Layer 4 of a small transformer language model trained on English Wikipedia (11 layers, counted from 0, width 128).
A neuron's activation on a vector x is SiLU(gate . x) times (in . x), where the dot is the dot product.

Input weights of the MLP neurons that the questions are about. A number n stands for n times 0.0012.
n34 gate: 32 -130 -165 -183 98 -59 -104 71 125 71 35 -12 -161 -272 -26 -152 -83 -46 -42 -214 -247 52 141 121 -94 -226 -158 215 -258 108 15 -23 -146 -48 69 -99 -180 118 -38 -167 122 -36 8 44 39 -88 233 153 47 28 -32 294 -55 -225 -121 79 98 52 -35 138 24 -120 12 -90 123 -290 -87 56 -61 109 58 44 -45 141 99 198 -38 180 -219 -166 -53 93 -89 12 108 -4 64 -65 171 -43 -220 -37 188 -11 -180 17 -359 185 -54 159 28 83 199 -96 -28 -31 186 -169 250 -73 63 -58 -201 77 -8 72 49 74 -144 -141 -261 167 -201 15 46 -143 -194 -63
n79 gate: -179 -69 37 -158 52 43 36 139 61 -174 51 -337 -38 147 -45 -186 0 -167 77 290 143 4 -237 -77 -53 4 111 41 193 -342 -64 -55 155 -161 50 -141 -56 -220 -201 128 -49 108 55 132 87 174 218 339 -83 -227 136 8 -154 -165 -142 122 -8 -96 0 221 -53 -76 191 -107 200 -20 50 -109 -150 -27 -16 196 33 -34 69 -37 -137 44 75 49 -73 51 231 -25 175 -101 -144 46 0 -126 -281 116 137 -61 -143 -4 -16 -159 -27 49 -133 -246 -74 69 80 -233 85 19 20 -41 -32 -147 231 -262 -31 -142 160 12 78 -15 -24 -130 218 -163 -27 0 -53 -79
n140 gate: -273 -64 -208 122 -9 -61 84 -100 -181 0 -136 135 106 116 -24 56 -145 -182 -85 306 20 -21 190 -131 -34 -139 -4 -27 -21 211 24 41 223 71 -32 -30 105 110 -194 -366 -389 -158 -37 64 -86 274 -155 -8 -90 261 29 -90 -86 90 127 44 -60 -222 53 -4 316 169 -250 -4 216 -4 -76 90 63 -25 93 -4 -115 155 -108 -241 -24 -168 -65 118 233 -194 25 -48 -210 -8 75 -140 131 160 -38 -17 -38 -4 -71 -178 -99 36 151 -145 42 -50 -229 59 -176 -78 -228 -12 -13 98 46 -61 26 -106 160 -51 -332 12 -185 -8 76 -143 77 24 224 -88 30 258
n152 gate: 0 74 191 218 358 84 43 -68 82 76 -270 138 8 17 69 66 196 -22 248 123 -29 43 106 -125 140 251 47 20 395 -116 24 -126 -42 -60 152 -9 -189 -135 12 94 215 184 80 23 -46 203 -133 310 84 -17 -73 -257 -337 -56 56 20 180 210 -173 -26 -13 113 75 83 -34 -119 -16 8 17 -50 -41 405 -4 285 -111 208 -29 -17 -201 -126 247 95 -26 -142 -282 -133 -119 -12 27 -206 43 4 90 61 -101 -128 -123 -58 38 206 -142 59 38 160 159 -46 -139 -149 -143 -126 93 -90 -189 0 113 35 -22 260 -18 -49 35 -90 189 -158 62 144 -230 -122
n168 gate: 44 85 -117 -67 -65 -91 20 -121 -8 76 -239 55 57 -52 126 -42 -133 34 -12 -32 -109 236 50 294 21 -51 -88 -68 17 -34 410 8 -148 150 66 17 264 106 134 213 145 403 -107 97 148 -322 -130 12 -24 104 97 75 215 96 193 61 99 -247 147 -136 135 164 -159 224 161 185 -273 15 16 -229 70 -101 120 -35 -166 102 35 -114 -119 -4 111 27 -82 42 55 -215 24 -108 144 103 117 -88 73 65 -122 -4 64 74 98 62 -94 -80 -95 69 97 -139 37 152 65 202 297 -13 -125 206 115 53 -41 -8 58 104 -37 -19 -228 -164 4 -149 -119 -12
n178 gate: -48 -36 -335 159 -68 -153 -175 100 -79 179 -37 -35 -161 59 168 173 115 -170 -40 48 187 41 -212 199 118 36 0 -107 -27 10 28 193 -33 131 -64 -35 -41 12 -78 -137 -38 30 66 -61 52 202 60 -322 -209 -85 108 -102 -396 -105 -68 21 148 -52 -26 27 19 -4 100 8 48 -163 18 80 -4 -25 -115 -26 -11 213 -100 79 4 49 44 132 128 105 102 -73 -137 -86 59 232 144 47 -127 403 37 0 -95 -24 -177 -97 -54 42 -112 37 204 -82 -97 73 -53 -14 -71 -110 151 -16 -107 -121 -66 -49 186 190 -84 -96 -60 -131 -164 35 -4 16 -117 -288
n183 gate: 45 36 -70 121 56 70 79 -101 -113 -18 -230 -129 -32 -97 113 19 -120 4 105 -7 -174 -170 -132 68 104 -15 30 -10 -23 169 -205 107 123 34 166 -105 347 131 -338 -67 8 154 -89 160 166 -204 -19 -42 18 -67 -86 81 -67 163 -103 21 -131 165 236 -207 72 0 12 123 105 -149 -61 95 110 -228 -11 -116 277 104 -105 49 89 4 51 -4 -11 -29 23 -47 -29 18 -127 -169 -59 -66 98 120 124 140 117 -56 -67 -98 11 158 -60 56 51 -265 113 -126 8 127 -144 -99 -74 -27 -62 299 -181 -102 4 -192 23 -93 79 -261 312 -128 -144 67 49 -7
n213 gate: 200 -77 -146 20 -179 183 -145 -76 -58 229 45 8 -18 132 -126 -185 -98 146 85 38 107 138 87 -15 226 45 -132 138 20 103 132 56 256 23 161 -181 38 225 116 -227 -12 163 52 146 8 0 61 12 -296 -356 330 -105 -67 -54 -116 36 222 -114 105 101 31 36 -110 180 -68 136 -4 -25 -42 -26 -147 -121 -66 167 49 4 -69 -80 168 -135 -62 -33 -177 -98 -243 66 30 -36 -36 34 -11 161 -168 7 -154 154 -45 -162 67 -31 34 -26 22 196 -15 -135 -135 -36 -204 -4 34 123 -4 43 -120 161 117 164 247 134 104 80 168 4 80 48 -100 146
n311 gate: 40 4 13 155 56 130 36 -241 -93 67 243 -88 38 -155 80 299 60 201 66 -88 -8 41 71 -12 -54 284 204 124 58 -72 57 -99 220 235 -19 92 -20 25 -11 197 116 -109 55 -172 -139 -45 -195 -122 -71 -56 257 154 -36 -74 61 50 -74 101 210 136 -29 209 29 128 -125 32 -150 -227 -78 20 -187 -56 -231 188 -131 33 134 243 182 -94 135 -4 53 -50 -184 43 -165 -170 -219 0 28 -154 -73 215 163 133 88 -242 271 -21 -142 88 47 -207 69 226 -151 42 151 259 -48 152 17 86 99 -4 140 -158 100 -219 -65 -8 153 61 -116 81 16 59
n34 in: 158 -153 -129 -97 292 -99 0 132 82 19 -61 -117 33 -104 18 133 -31 -28 30 -15 120 -94 161 0 -108 -271 104 253 -36 179 95 0 -77 63 -153 36 106 160 96 -66 159 -19 134 175 34 110 -74 -125 -96 -159 -101 77 81 -198 -47 -22 -80 152 119 -71 122 26 -80 12 8 -35 11 128 -47 458 -60 -31 16 134 -214 166 -48 227 -122 -106 -110 -11 -71 28 106 -215 225 60 -94 0 94 -24 -23 -108 -216 158 -354 -23 -190 20 -35 50 4 -122 -23 -34 35 -73 83 87 -31 -159 164 -8 -99 -86 270 -65 -176 -108 -27 -33 -348 -66 134 -336 83 88
n79 in: 198 104 -125 63 -36 -7 -109 -56 -99 44 26 -63 -166 33 46 132 -75 -137 -40 -93 80 -15 273 -46 0 -184 -108 -196 100 -169 106 -92 78 121 -119 -58 26 -119 -54 19 -77 -23 -192 54 -61 -152 83 -102 -70 -138 -34 -55 -44 -102 88 -39 50 41 63 27 -42 53 -113 89 -120 26 -4 -243 -156 88 95 79 104 90 183 -156 25 4 63 -91 160 161 -34 -39 -26 193 116 97 12 384 94 171 64 39 205 -24 175 102 136 62 -136 194 125 34 -94 -56 30 -216 -167 -260 164 -83 -77 165 -89 -327 180 85 132 -283 121 -219 0 -128 234 -127 -46 48
n140 in: -52 0 -38 180 -147 -36 271 -52 -195 8 -32 155 114 271 -76 33 108 84 -105 76 121 -77 71 53 -33 -304 168 -22 -132 -11 -72 130 244 126 -50 -225 134 110 4 -156 -103 -101 63 -62 -39 45 49 93 139 68 -16 115 16 65 -200 -4 -49 -238 -214 -12 191 34 -146 202 92 -200 73 343 265 -59 35 80 -74 146 -44 -65 12 -182 36 24 192 -55 -176 -234 -125 -78 132 -66 265 202 -8 -79 85 127 -4 -86 -223 -70 169 -95 41 72 -110 4 -141 182 -245 -8 24 -86 272 30 -216 -25 55 -28 -173 158 54 -138 69 -219 199 99 282 -55 -41 -51
n152 in: 175 128 -214 36 -32 -93 39 43 -22 34 259 -210 53 -191 57 120 -210 -179 -67 -397 -146 130 -134 239 -75 -67 -34 -168 128 -73 77 -89 -136 -169 21 80 112 127 86 -124 -326 -60 -186 -47 -56 -187 -74 -338 225 -68 -86 80 -8 168 -162 24 22 -65 140 136 183 -12 -293 -18 -287 -68 -123 4 170 42 108 -47 115 -61 348 -113 180 151 156 -9 144 -21 157 40 29 171 180 -144 -234 -93 39 -18 56 -156 454 -28 38 117 38 101 9 9 93 -91 -181 -233 -91 -89 -130 96 -115 22 40 53 -51 -278 79 127 -261 -168 -9 -12 -18 28 -107 -109 -109 -34
n168 in: -25 -104 -108 117 -94 61 50 357 72 -25 -37 -52 75 8 79 -246 87 -26 117 91 -162 273 225 101 201 -266 -99 152 -4 27 181 -184 -87 -168 36 -129 34 -31 258 -112 -111 25 160 -128 -135 93 -160 -84 -37 166 0 238 -169 -226 17 71 -90 -201 -45 -64 152 -32 272 326 54 -17 -143 39 8 -29 -211 -33 -244 -107 -54 89 -91 -197 20 102 -72 134 -127 -251 -117 -291 158 -28 -26 41 -17 125 -117 251 -134 -272 -95 166 139 -210 -151 -178 -29 -139 226 -41 144 4 51 51 108 118 -116 136 45 -17 38 -33 82 76 -38 12 176 -63 -128 84 -68 332
n178 in: -101 -82 -85 20 -122 -50 -129 -74 -43 170 31 -155 -365 116 59 -61 148 -53 129 74 113 -110 -118 -4 36 31 27 -200 -68 -150 155 111 279 16 -203 53 12 -132 -45 -43 40 78 42 -56 13 -130 -134 -71 162 0 109 -77 -100 93 52 -15 -48 63 -296 220 -44 33 -121 12 23 -152 298 -191 67 27 -212 -175 -68 -37 -80 210 4 4 -84 119 274 228 67 105 -49 -148 0 255 119 -12 -329 166 -8 -116 22 -150 50 87 -156 -104 51 -4 -80 -67 98 196 -28 -30 75 -155 194 -53 28 -248 -50 -202 104 31 -12 -190 -225 15 56 -166 8 268 -99 -146
n183 in: 61 59 -56 -336 19 -156 73 18 172 -50 25 174 -61 -43 -106 -165 -188 -38 -35 -47 53 84 143 48 115 -85 -7 250 11 -31 113 -85 -194 -88 255 -131 303 65 -76 -134 45 0 -164 -60 176 -223 -146 -95 0 162 127 -103 50 196 81 41 145 -65 -11 118 -40 -65 -94 346 127 184 -86 -156 22 -99 77 -87 238 0 -24 4 -45 -47 36 77 -309 -88 -88 34 -98 39 -58 -125 23 50 -153 -26 -47 -124 123 -170 129 116 -28 -52 212 29 192 0 193 14 48 48 -48 -96 -72 -102 -123 -19 -43 0 15 11 11 -17 70 90 -71 -106 317 -53 -114 -89
n213 in: 122 201 68 -116 -145 -105 -157 98 -37 -57 118 43 -54 102 50 42 45 9 28 -78 195 -165 -64 212 -308 64 82 65 160 -58 -159 -32 0 -41 -103 64 37 43 -144 57 320 -140 24 14 258 -100 41 4 -114 172 -119 32 113 -174 -25 59 -13 400 -121 -277 8 -202 81 -93 -246 -86 -145 39 -283 32 -80 -123 -17 -129 -178 -17 90 236 149 -54 -29 84 -25 158 239 -279 -98 162 47 -56 95 -149 120 114 23 259 -37 88 -24 -55 -91 57 -286 62 74 -93 142 -8 228 226 69 -22 68 42 109 -332 118 -230 -136 -169 -170 -47 253 -117 67 -152 8 57
n311 in: -241 244 114 86 -25 88 12 -171 32 85 -112 -53 48 93 181 77 129 -28 64 -248 4 205 -130 119 16 211 -43 -4 24 121 -29 111 155 -264 132 154 -154 128 -11 171 -96 59 -104 -60 -51 -99 -252 -103 8 -117 -47 12 23 8 83 -134 -32 63 -81 104 44 -181 -16 -241 -144 78 7 44 -20 153 -254 -97 -168 -71 -97 32 -89 98 69 59 218 -103 95 -28 -114 -91 -23 188 -20 -323 8 -129 130 295 -37 251 39 -216 156 -180 -193 -112 4 32 231 27 32 -44 -71 16 -120 -106 137 -72 88 233 60 -223 258 -49 -87 175 -28 152 94 -124 -95 204

Each question shows a token from some text and the vector x that enters the MLP there. A number n stands for n times 0.011.

" abs": 80 86 34 8 -76 128 63 -7 17 -142 21 -94 -263 -68 119 16 8 -44 17 33 -84 -126 -140 59 -111 -112 -4 -101 33 -118 -116 -23 100 -5 134 7 -210 -32 5 -68 164 -59 -59 43 -6 -9 -3 -45 -118 51 15 -21 49 91 3 -187 11 -170 96 -22 -119 14 113 131 -13 111 19 174 -14 88 -156 -65 6 -327 138 -153 -184 -50 297 -57 92 -84 -16 -62 36 37 104 -84 -95 -14 111 26 18 -37 -63 25 57 46 102 -3 27 28 -69 33 175 35 -6 103 56 160 10 -102 45 -79 -169 -80 96 -99 56 -41 -74 108 -129 -12 -235 -157 55 -66
The most active neuron and its activation: n311, at about 1.1

" of": 43 128 -75 -118 -123 37 22 -176 80 -84 95 -8 -25 -60 -19 -104 19 34 -43 12 4 -41 112 61 -89 15 -101 -93 38 -111 -76 -73 -2 -82 -30 -27 -70 120 99 -29 43 -30 215 -11 182 -95 -19 -50 -27 -46 19 -124 -22 246 15 -88 -69 49 -23 36 96 -25 -112 -59 -77 -16 -9 -68 30 -2 48 -41 -74 -25 -38 67 -183 -69 84 18 -14 -221 -113 -64 18 -134 47 -157 -47 -51 -25 32 140 111 288 -106 -81 -128 118 -20 -93 -8 -22 22 -76 -26 -28 -50 -26 161 8 -10 -110 110 94 -109 -27 -130 137 -61 166 33 -27 75 -90 -72 -274 -57
Which neuron lights up most? n311

" July": 88 34 -2 -11 3 134 59 -40 -2 21 66 234 -152 -5 -148 74 47 -167 104 -18 44 49 108 9 -36 -131 -56 -62 -74 -46 -15 101 -123 102 8 3 -170 209 50 -27 -4 -44 264 -14 137 -45 -59 -67 -52 109 134 -4 -40 188 37 -38 31 17 63 -15 100 -90 -124 -46 -8 -36 17 245 -121 -143 -131 -46 -37 -91 64 -116 -19 84 165 73 -11 -197 -30 7 -111 -33 11 -120 -71 -23 -47 173 59 -85 77 -81 16 136 69 -63 23 83 -176 -100 -11 96 60 179 -139 -5 13 -87 36 -138 53 -59 40 159 102 -19 31 124 -29 6 115 -25 -70 -52
Which neuron lights up most? n140

" ratings": 57 -68 -4 -69 46 -17 -125 -81 136 -10 65 98 112 6 -84 -67 98 -27 2 -53 28 -110 -48 -91 89 -106 -50 143 -14 -160 -146 264 -50 64 119 151 -149 112 -96 63 22 -7 63 -46 131 -66 23 22 64 174 -38 21 13 -69 76 -24 66 47 -62 -50 63 -86 77 -208 -45 101 -28 108 -219 -172 -116 -148 10 -195 45 53 8 -83 187 -136 110 -42 -47 -111 60 -96 96 -98 11 45 20 -7 112 -3 -73 -81 -79 46 85 -15 7 -48 -202 -56 124 129 -125 34 -52 6 149 7 11 -41 61 -35 18 -36 85 143 178 -6 -226 -53 -161 17 -66 64
The three highest activations, in order: n168, n152, n79

"ue": -151 -41 79 85 85 20 -104 -8 23 -67 163 45 -83 0 74 5 -32 -10 74 -15 -14 -94 -35 -54 44 -159 -96 94 49 -74 -188 -65 -9 13 107 105 -111 254 1 -30 -116 -90 156 39 186 41 -36 -11 18 246 95 -85 -30 48 -145 -281 35 -142 -23 -20 35 13 30 -100 -42 54 25 -90 60 -121 -38 -86 -178 68 -30 50 11 23 80 101 -87 -41 75 -70 -80 -102 -99 -134 -45 -2 206 88 17 -77 150 76 -9 64 -166 15 -42 -72 -20 -156 206 14 -47 167 -61 25 58 184 94 -8 -128 -129 13 -22 -89 51 29 27 -59 59 -8 38 6 -16
The three highest activations, in order: n79, n183, n34

"th": 7 96 122 -33 26 -83 -131 -144 -75 46 13 -27 11 148 -126 16 -86 -58 160 3 47 -36 33 10 41 -95 -103 -38 187 12 -214 -34 79 156 -1 87 -75 95 75 -118 -72 45 41 -14 226 8 13 84 -28 24 0 20 -55 61 -3 -176 -116 -32 94 38 30 -185 22 60 33 34 98 25 -57 -218 -188 -125 108 74 81 -29 -10 37 101 -83 119 -117 57 -8 -210 -81 -15 9 101 26 236 -3 39 -4 -39 -28 -150 -7 -214 -64 -41 -68 -183 -182 -63 14 -7 -3 -59 -8 -20 57 144 -58 -75 14 14 8 20 172 -36 155 67 79 -54 -51 -80 -13
Which neuron lights up most? n213

" Ras": -77 154 42 -48 101 -87 27 -69 19 -82 70 12 -211 79 -8 120 -27 -5 166 6 -50 -113 21 44 -24 -15 -214 86 71 -56 -121 15 -74 56 -70 162 -13 173 -76 -137 -69 121 155 -48 103 -103 70 60 48 40 -93 158 28 11 85 -184 -50 -49 13 73 -91 26 -111 -170 -39 53 111 109 119 -40 -100 -66 -45 28 114 -79 22 164 220 -75 94 -6 -12 25 60 -51 -122 -51 -197 23 77 -14 19 -103 92 -114 -131 -41 48 11 -38 36 -199 -16 5 -20 -75 331 -80 97 68 15 -36 -137 -20 -117 128 -93 18 20 48 264 -75 26 51 -177 -33 37
The most active neuron and its activation: n311, at about 1.8

" election": -79 -104 -135 57 -8 219 -76 37 123 22 130 110 -158 40 -19 28 -40 15 59 -58 -141 -94 18 56 37 -204 -29 -18 63 -122 -32 -13 -189 45 73 84 -99 154 126 12 173 -58 46 -99 118 -68 -82 -33 90 44 34 -94 -183 -92 40 -73 -128 -24 30 -39 96 -97 20 -40 27 15 -83 251 -167 -148 21 -103 46 -70 -74 40 -172 -1 17 -51 -100 -101 -151 -48 82 -145 -56 -92 -66 65 119 58 97 53 75 -202 -77 -87 -21 -138 96 -37 10 -56 112 58 -52 15 -13 18 -29 -126 11 -60 45 -29 15 36 96 62 90 127 -257 155 -22 -39 -81 65
Which two neurons fire most, strongest first? n168, n34

" and": 56 75 5 37 2 -99 35 -116 157 -106 -80 -53 13 67 190 -122 73 -17 59 -42 -61 -90 13 38 -76 -13 27 -236 26 -261 43 -37 111 -65 -149 148 -150 173 112 73 -84 -27 87 71 175 -28 65 -25 -22 130 56 114 24 121 -49 -207 -10 87 -28 20 131 167 88 -133 -28 -35 104 -22 -136 -143 -25 120 -45 -6 59 -77 -71 -136 -1 -52 -44 -224 -111 -36 18 -36 212 -167 -58 -23 124 40 16 -134 117 -151 -66 -45 57 -36 44 38 -72 33 157 39 54 -137 6 47 33 -5 -24 62 104 30 22 104 98 -2 22 61 -1 81 88 -32 -83 -82
Which neuron lights up most? n152

" Company": -47 31 160 131 15 -5 -150 169 110 -143 16 63 -168 133 58 -132 49 -75 -6 -29 148 -32 43 -23 -34 -79 65 21 39 -166 -173 74 45 17 14 94 -33 228 -109 28 -59 123 -57 -71 174 -34 -14 55 74 84 -167 96 -163 -20 19 -183 18 5 31 94 51 -2 -62 -13 -112 12 104 184 62 -36 -243 -47 32 48 -90 -23 10 72 192 -41 -17 -136 -114 -85 51 -149 6 -144 -50 191 82 -22 136 -64 165 -77 -139 54 -21 -17 74 48 -56 -93 29 -13 58 115 -121 4 34 40 0 -12 73 -134 -2 76 -66 44 148 230 -135 -10 -61 32 -80 47
Which neuron lights up most? n183

" at": 34 65 77 -173 -60 30 -48 -65 63 5 -51 -8 95 -23 41 -46 -46 18 129 28 100 -21 9 41 -39 -33 -150 -33 123 -99 -151 -78 -275 81 -61 25 -68 211 212 -93 -18 -99 98 -38 158 -116 122 -3 -13 -10 -5 -137 60 58 21 41 21 9 -73 38 58 132 8 1 -34 -56 110 122 -42 0 -115 -22 9 -119 79 49 -175 -24 5 21 -193 -245 -286 -29 -156 53 -74 -38 -93 73 -1 81 154 -32 40 -76 -10 -39 125 68 -44 -50 -74 -60 -161 77 144 31 -9 -25 -17 -106 -14 -12 -26 -97 -94 -69 107 -138 100 128 -16 106 -92 -46 -99 -49
The three highest activations, in order: n178, n213, n311